Layer 4 of a small transformer language model trained on English Wikipedia (13 layers, counted from 0, width 128). Numbers have three digits each and are written without spaces.
A neuron's activation on a vector x is squared ReLU(weights . x), where the dot is the dot product.

Input weights of the MLP neurons that the questions are about. A number n stands for (n - 500) times 0.0011.
n15: 481466618375659417651522623581657408432537524574500193260491455375541320392263675541331523631445465339647506565534433429398399690244719561516440722367754464368391528616681510503503590446391472457827579317378496571642590403661444445620661472474512399496510500469559432630584448635510517455601486541522527618387458431468572646511313301346437510482537667626758437493352598443601515472378
n33: 448479356503483576621573594553832457255500542495486542379453342462530369622454590611461536400442320286537653503540497386411528416707551363275416506383444521479515700503420334508509493497564493503480567553575434474401610371482564494403201410600559378427489641506454497527420668367506564648414469431395537591532372593642583511456466575588546595664339442749385506431592639465521523472574
n34: 496563386491366614571432651613670418453422431515525315569394407729323568649290481658270467686391377598545651397264347224496587459558711480449344550442677229483480523494652596525490406727602330579644646385507476558444541577533492550536442602691282594664622435463663496552477637469653593407639514351568405407442523416406493491431575500510669470348448309589555418424349473465572571567582
n38: 554389467459594454494521503488416632442503374558503448497529459256569530572455534459444423582509464582586638196461516472363625527572530377376422538532710608447470573569611520680271453524356425606556661516324642436464308526520529473433684497441332517550577543476616503484306297683635529599518449355470481745500492441475435514613461570719563583527543314538543328564515403429556578420463
n54: 228359487404761407582437488662511352646531616633512330468386455444541296410370534391514644551565401479754471432386349465421448684539496418360536686577569356321263668398635430533487716473503541515507526266360560479479503513426589530555413345510489462552464394416473532529475341491687720471568414515485496528531480357276433621517503359513484591552719490660694345551541482541622589397604
n68: 548508511453576464527402343434695577453509412656516523520365698438533411563537578689494414592488440493585680469506393464521548494426490601355487492317540423523309638453530542584413475415368539576659520515489477606626439478547652372606658411566545574689603508449524537475331334581489373584641402351441325587392461390482423452433506508279585517529340455642530404472483595448595413403519
n85: 322505575517430576492552590620594505550483479390272591469572547574573371678480672613455558497273418430560507397585512437582634565427518497497378592517644646661454532426392474567492428424630589638562598517581587486569464652442541502651385359531393440606642523524463593465433508465657378505414456447558485375521558531540477438519579540395384602508651476684505392358516500508549546563687
n91: 340483515451530505477482601598546580505506406529541449371479413603680372650367458595543605686632408390425517375465510418464538583574704551548615522524545269550577742418684462438585678516472618559445680304580338563557627483584387495390371271525273380457530483459511420571469485467611442471540458338525494494306561466533417393512548393409476488479683521598523463514689559353599572601355
n111: 609381549449418505426464343444577386446434437417553492507478546409610528631331526460396568497388394516546596337331510456510577544586451367308463434633419550758381552444534543389331555558644579693476484524564576694462576503408608401413526500457519590556515611470623596606500372563728587340446466388479470733584495417487464480409539503455511530613505303554513503489576639476458428438377
n144: 413392503460515523545525467589665652340352582522595411589385497506530377597470533377359561583461395427556362485486355503375725544588577485246474500432611351556557379396581343555515756412343625549614469259518430547341388440525410639515507513691347461585552725559549449555277376411441605586555357418481391669467546448384544753577358555532324453604558597616443546613464551446545529288424
n170: 704500490613500434520404552697446304475471274515604434467549478407454450319621571457479511497422524439462494382418613478450411534599527487516364666584486423616322480481529376456339412609358598572534651372497542675566437546554612673611734448475631619519279628317494496612369574726621520269592653546548544662689423432377467364591548262462493480579397228283657205337531485242539408534480
n177: 438507569352733547500339643563533320527363529743379440324516570528535447427375400704435480755166515465516461557572449419305642551375488623504437560278666496445375432561647546771637725540656592561741504359369370590537590333700491466679598158573450412434659224645554369388493449453572486504553478569712401377622592439530488432500533167433577471529504587582490400464509470521539562474436
n179: 247460345603590530277479441518493538448439534638476462563505546508443336701443558647531519630323556488484631416471526434425450426450523576527620481367613310392589570478551606524655658441469678500484434450412434516484377483632404592532356299583340387546462511549568484513545608308451517540458634556589452295413612561565525268645456569365424658588563620503306432489556426340569532484577
n195: 541410476514396357540495435524480420377519648552514541642447429570457450520176397711342452581460464596680534517358500550461450443705460574476546535527599369326387661516681488400386606508559483681484605709575804576565518427364474443619412485646574571553492574324481372788457421590585482369518746465505465519528556500497561555585491422406500527589549488468477322419488572469453543348417
n201: 392509338345489326432338494644660452343481405500508587452378593450529533533475391439512580585352302402516428433442575519435462413583722469545554478438440426559584529404474610554449775565449687526591415360448606538612570594398592464687421336606419420805360551500547326536397385445585400491696349540491381603421407320552313632387533529506580571586563609514526534480626599565505508532460
n210: 560472382397309400521569452434542418396477454500402551586352394479669044521343521723288544451620673503669541301422546527383500462600604368410534466508531320475312420618488521589470441585533578528476616353663506550578462479668572543613237600477412515556486509352433463514578460503574420448516437683539385460402500448390510604481522720557481606559449450436437490409681500497453524281334
n218: 272403361541506376575521675500573459494482508696403425452524572702441367538405593640500397390394411363703486446500423330426581623302728533559364428525527419524315564447500547728448690568352562515593584645510424344481580396497546613233569288589500385623450539460522375474533449378453550356711593500489496493688659223547470588511332393357405622480451443819666496689449690562585537586559
n221: 405480245509380685503322722542523390494389562479390372470592447561497233303474568654382618342432524439731556497500521489384701304256546437337364553528476527398576537431444691594487534348552578561605678537497392544446528703564508462480566435500539665430320513680475430485510636585611314517532417346537245735503568261639452643504286322482490558727503337513441295413639472438479500429490
n232: 533347497500713433530286364454461416329609365660548548500575605402497535300545382554354631568467416365473607391420433433483372636563419544411541679588479437417420651715753643366416566405451512492454541288432542604487596417544389497473470528445701362429323633452587236763533634462730479312622454393438496709473382750545504413582426306237458601528591465626553390517754459423423497437507
n243: 532544524582724642489550352476587491555619551556431691612524522503488580599330430354368445506416482539477393459592477544522676292446500491406405368562675544744527656572400409374468413658475452527569494471599394618558509471433517629397433337516412535578373348645636523507319539429479609673509330481525367592583510254578328533395292482460416572626567417506523475386463505397477551500318
n252: 649249347509513303703425506748634579456439477406287463327298603513765176557500410550446676463550417384526522443567592478533551349534481276449435506342428496643647615695507500513454332447649664523395564347503493558623570640523465667379478507486365622465513611595589456474605355591614453513504483313463522489354373568408578620567473580395473575534573476340317514211608577520510460632635
n264: 429244529395497463550529630329649615435488492598470604326507483299607327496251500752465532507607656432471440522564288484313566519400455319351273541520545500335581529622419561713574599574737647586496746248332279622473643409331506500399469293539375493429415500555548241383535558595613282428812556401503448648553350673568560643409526309451500588629529467543363515457570520454422547633834
n267: 473356372389510540609516476738636522595381454692395557313507355535368594683476452443361765641504693313683479489456583484491658293710803592547603318377682275580485504398549518554401447597486542594431327425379560465392282535684673551453257570523379458608347521504606456432299464544475729529489571556611611318525681293418357585481707460305563423482496555701595403521610775482631562440582
n274: 545599508492427556656431393446513503531418538465667485600497351542478494444446569568344503654547542525398621426338500443432553523677547449425406564546494357623382472629782585580481328655588529656460412461554511715564397374398478562401428568570459586484453505348534409601449395631566672390517344359489370399516444386376555505376486571566570522449435344588404420544509533457602498354384
n297: 615479328384483497590494534588520413356466405535377480500535613395717512408485446362409721528571635596424389436587506381316529246551681448567562298412627672579688657350573588477503500513360570472500504504276811542699275696617612570546789413371565521467300517518815484539330279553511393319560668643522570553596659553563379483634507369500511550457486565528528329233533425393467582679692
n300: 442530461301589649387439443509591536475500589468542456645387456568556537587581520479339630381368573393490574491451387497493614545464534265503503544402537425548391438575486583649679608634497421500626432423360381542517488644370199517574365549661346584469639592452444565513404461470637619657466500432495317545575416465536513648308445506568554515500450467497742383506282568610548559535389
n307: 321505450505556668447475352354453595383464590540631505521467536634630435488435614449464661580478439564678534490480466405490505696458521546402490609488635473411431588575472523551505506397587464523592428269551412500473562573374410505466421458533366553613641361500603380506414609369427409513704369431443267392402495563412540505614526466487597571458627469413475425477515460472642533493406
n313: 529405366405436323437488543430372403276402476650319446494475525373627369618515647561547545548363545556603674483390494438433483382559589647544556471315633660400274657605526585316361589412467615431527588511356626533554263616392597551469721490518480540668430536521715335746367538633507500256632370572732429420355356377423541555550597510489808535607363325490394496335569488606432544503600
n327: 507419497525363739358576512568648581432423535475424677607478653558440390568602445401468679636535624423408365446379484454504617299506757254443553469386457340622379430330544482506609383564692507431432370589396394487438412618382404548714579358774427556545557518482540547463462488579549561536567497575510334461591351445565400426494621530588583678586318531545506600485477589409619490472381
n369: 520538640538603465454478518468647266435550504695515430347460734726494539359503515615273428547430639438553547466556584425334471362606514589448633444567555486430506620491524328576433586659518584507423625173478409578356500345484500456538667503497547617604532702569583306744472481356535620503576552391517365443442425433420576456608673206575452592516574456391534440488614655253548519457500
n370: 367441503521456544359404606677654567459387464384485453477583377560373493687353566569360675516267455394472477277497503158566662590430582497482413570483677547668462472553375397544353532642467693685626506524534338500479490451597599438466623330637290395529382528497512424385574642424424541619454419471680369284622528380326452506513487450373519615446580424590622480338537537338585621638503
n381: 437518420446488352601514520668587570622326583495374544500495470624552374654575599576399769402657473485580469445344500446533586486495620588488476458322571369380449492547503468335448521397551411635476508606534391534470459490376346510561414451585290461542440562593408552412446436406428553611553598435596395503480558368522480410478457352503503538487448543786356455348504471585510550449539

Each question shows a token from some text and the vector x that enters the MLP there. A number n stands for (n - 500) times 0.012.

"mission": 453535511419492519501479527610423491601568456470447574456421539500512524557530437562558389427513383444439598430470557634802515531544412530510521554515413439548538462575583496415518543544549441297443515484470528493585550470480529413572528456562473457409589536473401542449442484493580411561448496496304516437523442510568444493388557484479378337595493570560534591553569405601563534548525
Which two neurons fire most, strongest first? n91, n85

" have": 559471459438572409604494637491421555533661686553525444479532536471427509394489517472517374520416421552466581531653470523478383541497457545465478552375500670470532473538509537499418453525519435437509474447418552516651563537599558483490579492565512476425424435549487469498435428538449402552470560565363637555500459462496620443486534454492416270411451559422518542518544365518577562588458
Which neuron lights up most? n15

" Kar": 368513515660513503445504620495477537571466493448550583560381552488505429424675563564637436444495439447576566482550480536557475525504539548444591408595368556390453522517533484501531405537476505203542507413560492284471451442470474537580630500558549508517496505568411429593426520549496539480387527433304525516398517423515558445486527519520562446521507498470474585508538437541593523528506
The most active neuron and its activation: n369, at about 0.64

"P": 401513439628556479522475551580545500621459430403548497594431521529541491540549449410518400508531386473483533528562542605738441442539361577426586508448441552513497431577581457367427433454453432271528446404446551370548559561527523486534393580579441433497540606550367516464479517535521491569479444501336516429576466538614464593438575512480444491529584515514465499551610440469562566489448
Which two neurons fire most, strongest first? n252, n33

" ": 497532413556538510477495535482464526512501570481508468511509504591417483554620475498520447529764468570450580517503633523653387454568467521481500524447464553529483384547486519472553509482518378447472430519503552488533589576380459493535546483511478491548509574645402573435416445558254446564383456424292437547469469455507562491477567518625487474460429536432544581472505374609603513474437
The most active neuron and its activation: n381, at about 1.5

"d": 412564605482532554573458535512521537537605416444560537488515496594464473487584441514536503453436577563487516526543476628822429438471474551513522473511372636543376457612492539473439512471438387253536512507508526452432634576436558538493520454419542534535510383531429577455384565633498461600402443503368543441517483455536496474406526517443491398418459458481536441397649390557597527486503
The most active neuron and its activation: n243, at about 0.56

" of": 493583584450519517485533450473509624496500467475484593475420521545469477377622427507610453606520594516469548533608467496584391501494454536649532530520445581552497432592385531479504524438467488393468413463379528460535563443510567537449514540487477510522467506580417412461406501596447475560489559528289408478526500509490405589550584569486473157463518480557535550441578449494580530575471
Which neuron lights up most? n68

" m": 575455509501519486510556510427546469537567642503489564576467578518484418567530541568421437445542519483432506518549531575520447447561478531460527430591367591343532423523430492450501389463461506310601478563460557537519510552500597518454545559514498543535387576460393541340462499579495428454461452489334521336512524399590572507461647642602512472517382475459441585498617317599538563541365
Which neuron lights up most? n210

" f": 439525520583426591558527572569555481566605470451516527512508500648514411433589453587496488513615565426510550577636502522482409428438431516396535500517374542478596475611423578507528493418492385287528493570474449493511596512494553491494504558479489534461347458611413393412396506588383463519515490468328419364461522384584518556539527582487476427486444479449530552489653446538535547541489
Which two neurons fire most, strongest first? n221, n252

" In": 481607666537581454419505499300502641444578580466554536447533433576379475482390414452487491537569475541408515379571444647560423506532404581559614559470523516508383387539581463503594647462569327348530393471479551453567549503484507476536404508582541491507479492598493529539534446611487478467479507492312415514492493568498482563470572499531419458565475497440584589558536390459595512419465
Which two neurons fire most, strongest first? n307, n232

"1": 309582490508520508513446550543541559512496486273443582486476526566530563486485512583520397527543459537454514514516664626669462540491435632600594486560508553514475477546437436507475491574408450453516494531504494407464563520361527460500448480523377502547494495603396450501404511493473424568464466518305495422502493506643488488457496444507483355455590528449520554504573367577567596554467
Which neuron lights up most? n85

"'": 504517455481551417465604491484557550504508601393526651439474539377454524541483464528526414564571366600473540473557455555754419506502473511431511499532444579522456503549530428424505547576463436413483487534570572485555540507539539558519573399500422475508519523556303661386497423543417524577484541516293435576557550374473429474361576525494459372524522496469552515412527406493545547649499
Which neuron lights up most? n243

"BA": 461536581472529577515440456411513505585513420499552509487455549445510594464518424509535431572489427423507552498548513665705477509451468572554496572599392610560397456494467566404413503532446400357528345570518601554495614558422562434377544450553482521524525515556440509429500514595518614458532499447290579513474458471653503502487506460431378346534513518544486561578597391482539514528410
The three highest activations, in order: n111, n232, n243

" love": 475459589426556519453523544518428417565590536472480449411522536591508492340578531544645415468515438477603566502543462474491453546418457480480506561598438520519593458464430548539570497592504301310509457500530513548578510516544542487455604502499408614427507403530339450434504529534447489565384569534310575532425466464438548476463574455525458295472441593459541515573611453668573513590536
Which neuron lights up most? n15

" O": 475617531699552470459468470500398573516515497473444567537515576507402514417529469409410468561549542474416540480581453500505404503536395540597573526497499483495499423493430465421536615471463427223491436575485536375522531539442573499489424576560445467592410461557465564348479545568377567487527500546356544460454581483564495493600536613420416571410527581459408572421611503597607564513475
The most active neuron and its activation: n179, at about 1.6

"ica": 382524580523481558468476505553582467615467518472494553524429586482532533485561529565475381419450440478444563426514468508912436445471409601404546505501439568561561497406516519531519501572429375290597367545533448460481483524526506467501544590579387473491546521550500544489457478502529484545468454522316474584527493398525518570489527533555403404518497458438620531431517395532586601586431
Which two neurons fire most, strongest first? n300, n243

" This": 422584562438484446480519506415422517515583588444442587543497614432426585515432490509434368556513434500368482509535430613583562554588425579524545529551514489466508416502600446447535482625513361392563514476516527549521503560488494537596550455574496439406482500572491521476412423556513440492390657439294463532563569518565493454502592482483359291573456634502405530445526420496578585515563
Which neuron lights up most? n195

" in": 426544587518558495454479451497527579546470490523548566436515413541482458558474478574565514475515544465421540438618524546559404452494467615507610537528514577431501435601498484498498616466411419387639473394495441419470517451524527488552536601536441525567472474533463385511495502643486456482500512504249372407456513500560462556527583553544540195474550424456558574492570417508548527577496
The most active neuron and its activation: n307, at about 1.6

" Peter": 462410747473549551409486560482373566556621511422496616531495509496500456477553420603641476594437482514411555560518388478700425549514475501522544440534407515487398441554466427504577515548487452374456462504486495413508636480403496518444479471487494468404464508569498554531499573585431662622404424422392602516524548557539499433537381467448501385483394625454517569513596373480619509474530
The most active neuron and its activation: n232, at about 0.18

" addition": 440564504476547540498509528595496534558528565515480541471452490484541502487543542571620453412493414432419544426509456629490458567515454557427534605556487538486534504550539528483436484529473492353487470425470543507539450541495476461527506509502495502322486461473449482517378514546565491611441522530222451431498476521479497476447548441647451331489514621571484514452612321656528582607594
The most active neuron and its activation: n54, at about 1.5

" R": 468565533685484513500495533495440595590508476539542570539417473529496496453560423542603370651526530436464495597570500523505461486547450554464563498481361500475425503588443528424528429541545436253639451542552529404520514417446539504452437464588496492520489501537378506453458458702422514529476466484295533453417465662599459388557631535444513472532408538422452470493609449535536523535447
The most active neuron and its activation: n327, at about 0.38

" to": 465585535453482520463488558520492565542460623500523594496475498530455483416585506551583559533474519447450569513722489543585487455470451655512502527457457535528482484511484475474464442501415427481542344489482505451470482474493569522513544514484473526536498463521424369505424545628427483442585497551295508499507554403447433523470585601465463181472547421539571514455598421544616528542448
Which neuron lights up most? n267

"5": 402525516547513572517476561600487582517499469304454603520473543528504535532488462609544483553490462484443528500515609528658427586505489576631580385587508582448541481556469523447500515570476463454524530522485479396459545478328534435465506523565377494489433465540419534442373526490446434576453465539288473443513497441595417470480532519503461332474551515462556620487556356560581619614432
Which neuron lights up most? n91

" Yadav": 449501615477574536359519517464553421595495477467586510506469590466495491422601539540591467430498365481505617470531426519690560545486412543563670429555315543535392476466529523524514353544502431283482440408467549414472538525576495494581592532566561472426492483555445514413393526598522528496388455438362584475431480447547570471455534442546495402511420579470480722539582417625599495518481
Which neuron lights up most? n327

" like": 450488564466549526470520498586357452514538526466453553450496534448505428490542459607540495583437393459481610490629446534622401509502551545464556570522491436407522371525455517543546473563489328376564475489456533556536517436517543519558552522513461522494467415532446491462521544549399470570401624605303519566432500507487456560443532514509539241391468602473575541505639412561619475565484
The most active neuron and its activation: n15, at about 1.9

" |": 513542494463480503524516490425466531549535588422589576747442513481479605446559525513480412575517506514425623501498467574601473517580435547501476518504432524483481429550517494508461473539455389540498470521520541485586484515467522498450475541504444581518513530447390505460425457618544488517540430494279547470522502477468570487451595561530539171386406467480549514529551382535586499448416
Which neuron lights up most? n274

" the": 432580453505502493551513463464522484450468570524525577471445514528486530500568537563604492534486458497474540527504445549531491465528452594536568474592549523481513499533598510406439493541369392385500495495567496545523544454437540575514623523494440571417419511573413443488382446567477469493446529552342489553461541493550481464560526534454503061556518497444368583494558437543583626522486
The most active neuron and its activation: n313, at about 0.33

")": 525516507542519470481490463540473428588500591497495616493440501410503551464500463617488363526513460480361599462463576573696478497555458619504615491562416541442435468543455547464575457558453413477515490469490428407524391509405601529556549513558476547571423457457434550515366480590524445530601549516267545409445518543586563485449523532564484271484458451458567420583541367544580528567508
Which neuron lights up most? n170

" is": 610534480456529351434575578516477464528547584548543482542479501464542536557460563571555402556489484490407638422602450554497434488512448569611563508456451731524433437555444547486522510525523418346554417534330550439596505501485576500484530486497504522414443491488562493536390436647467434564527523531347508433384466434524526475469571496564578286557427443402564612444522367493555552531501
Which neuron lights up most? n313

"ari": 575574600445502446409528461269438558536576518457489593415472528483543427531530484648508334488552500405479581538530480620731515460545448532589469426526409446584529455603493588502473395622461402228553518461548548517584492526456501469505549469493491561457486528525492517416440573526469478554416606541293604590458467449530552571471522481466445404405476522472592559576509474544549445521442
The most active neuron and its activation: n68, at about 0.32

" July": 512589621440477552319471494375443534573477497463579605512432466509494507472477455589504473506446524447484535479477488603518428645599393606456572513622441516529472506554490467538506483470491379425498390539466421499498556444491471437586472515423485521532481516598429419557400443565594450480579475455303557424464561455517475445502644569560452345605515522471581445631581405571601580505454
The three highest activations, in order: n307, n232, n274

" (": 502509356644540499471453485514551471576489487543546549449479455505432536519556477580494361447670471446374565463576533429629398547502444569577614508523478601413448487520508468463585582540359492464548464492505444355502415503480524543538550552537470488501418500538439546542386518572335486526565528518245518434465521493586486553493464532510511423452518446494606473553546374502558618576538
Which neuron lights up most? n218

".": 460470568685507500472450468555563548532532445368515520514497533469506549523586521579532420491493421468415532496582452533673379540509439589479534557536480574556431402635427449541487431504492468558535389518526510510518580528503570505529685426500545452510459562543427473371342459541486450551479513490314488510503469367485579478505532536498456279454458470419668522492587380468609548626467
The three highest activations, in order: n170, n68, n370

" October": 528531652432501572279535506273451592496524446440654590544503440493458538456478375521549442542482509534482540477523511589558371569539545528470570489545524517564486444563466445501499548395572447396507426511490462466522548480449463416494523437387491442502511515538377595474452509541535502483497485472337520471522512494557439419529607579549465391522570613488587533684585322517621580472475
Which neuron lights up most? n307

"8": 396557531540529521481492554517476590490556424285459540484493528559495528521470469548509453527503469539453551517480620530649421597510366581621590394567517589495537428512457539528532491626500483451511495517449473425489565545336547442454479472569322501485452474588428499456425537460466464567510492558283491417486475485622465475511552465477399357416550510474523645533554413571588594600441
Which neuron lights up most? n85

"ed": 435616590442486532481486483489471473510602462450554526463432480573443474457684453589537497442418522508471528524506514520713449489463478555519602495541457644530477411573434486549580648458430419306417447593425525511486588475510535499518531484544547559491483475551379451537420532608488472665443548555320513416473491427509431474416587521450482273522441524516588425416645392486574577567473
The most active neuron and its activation: n300, at about 0.58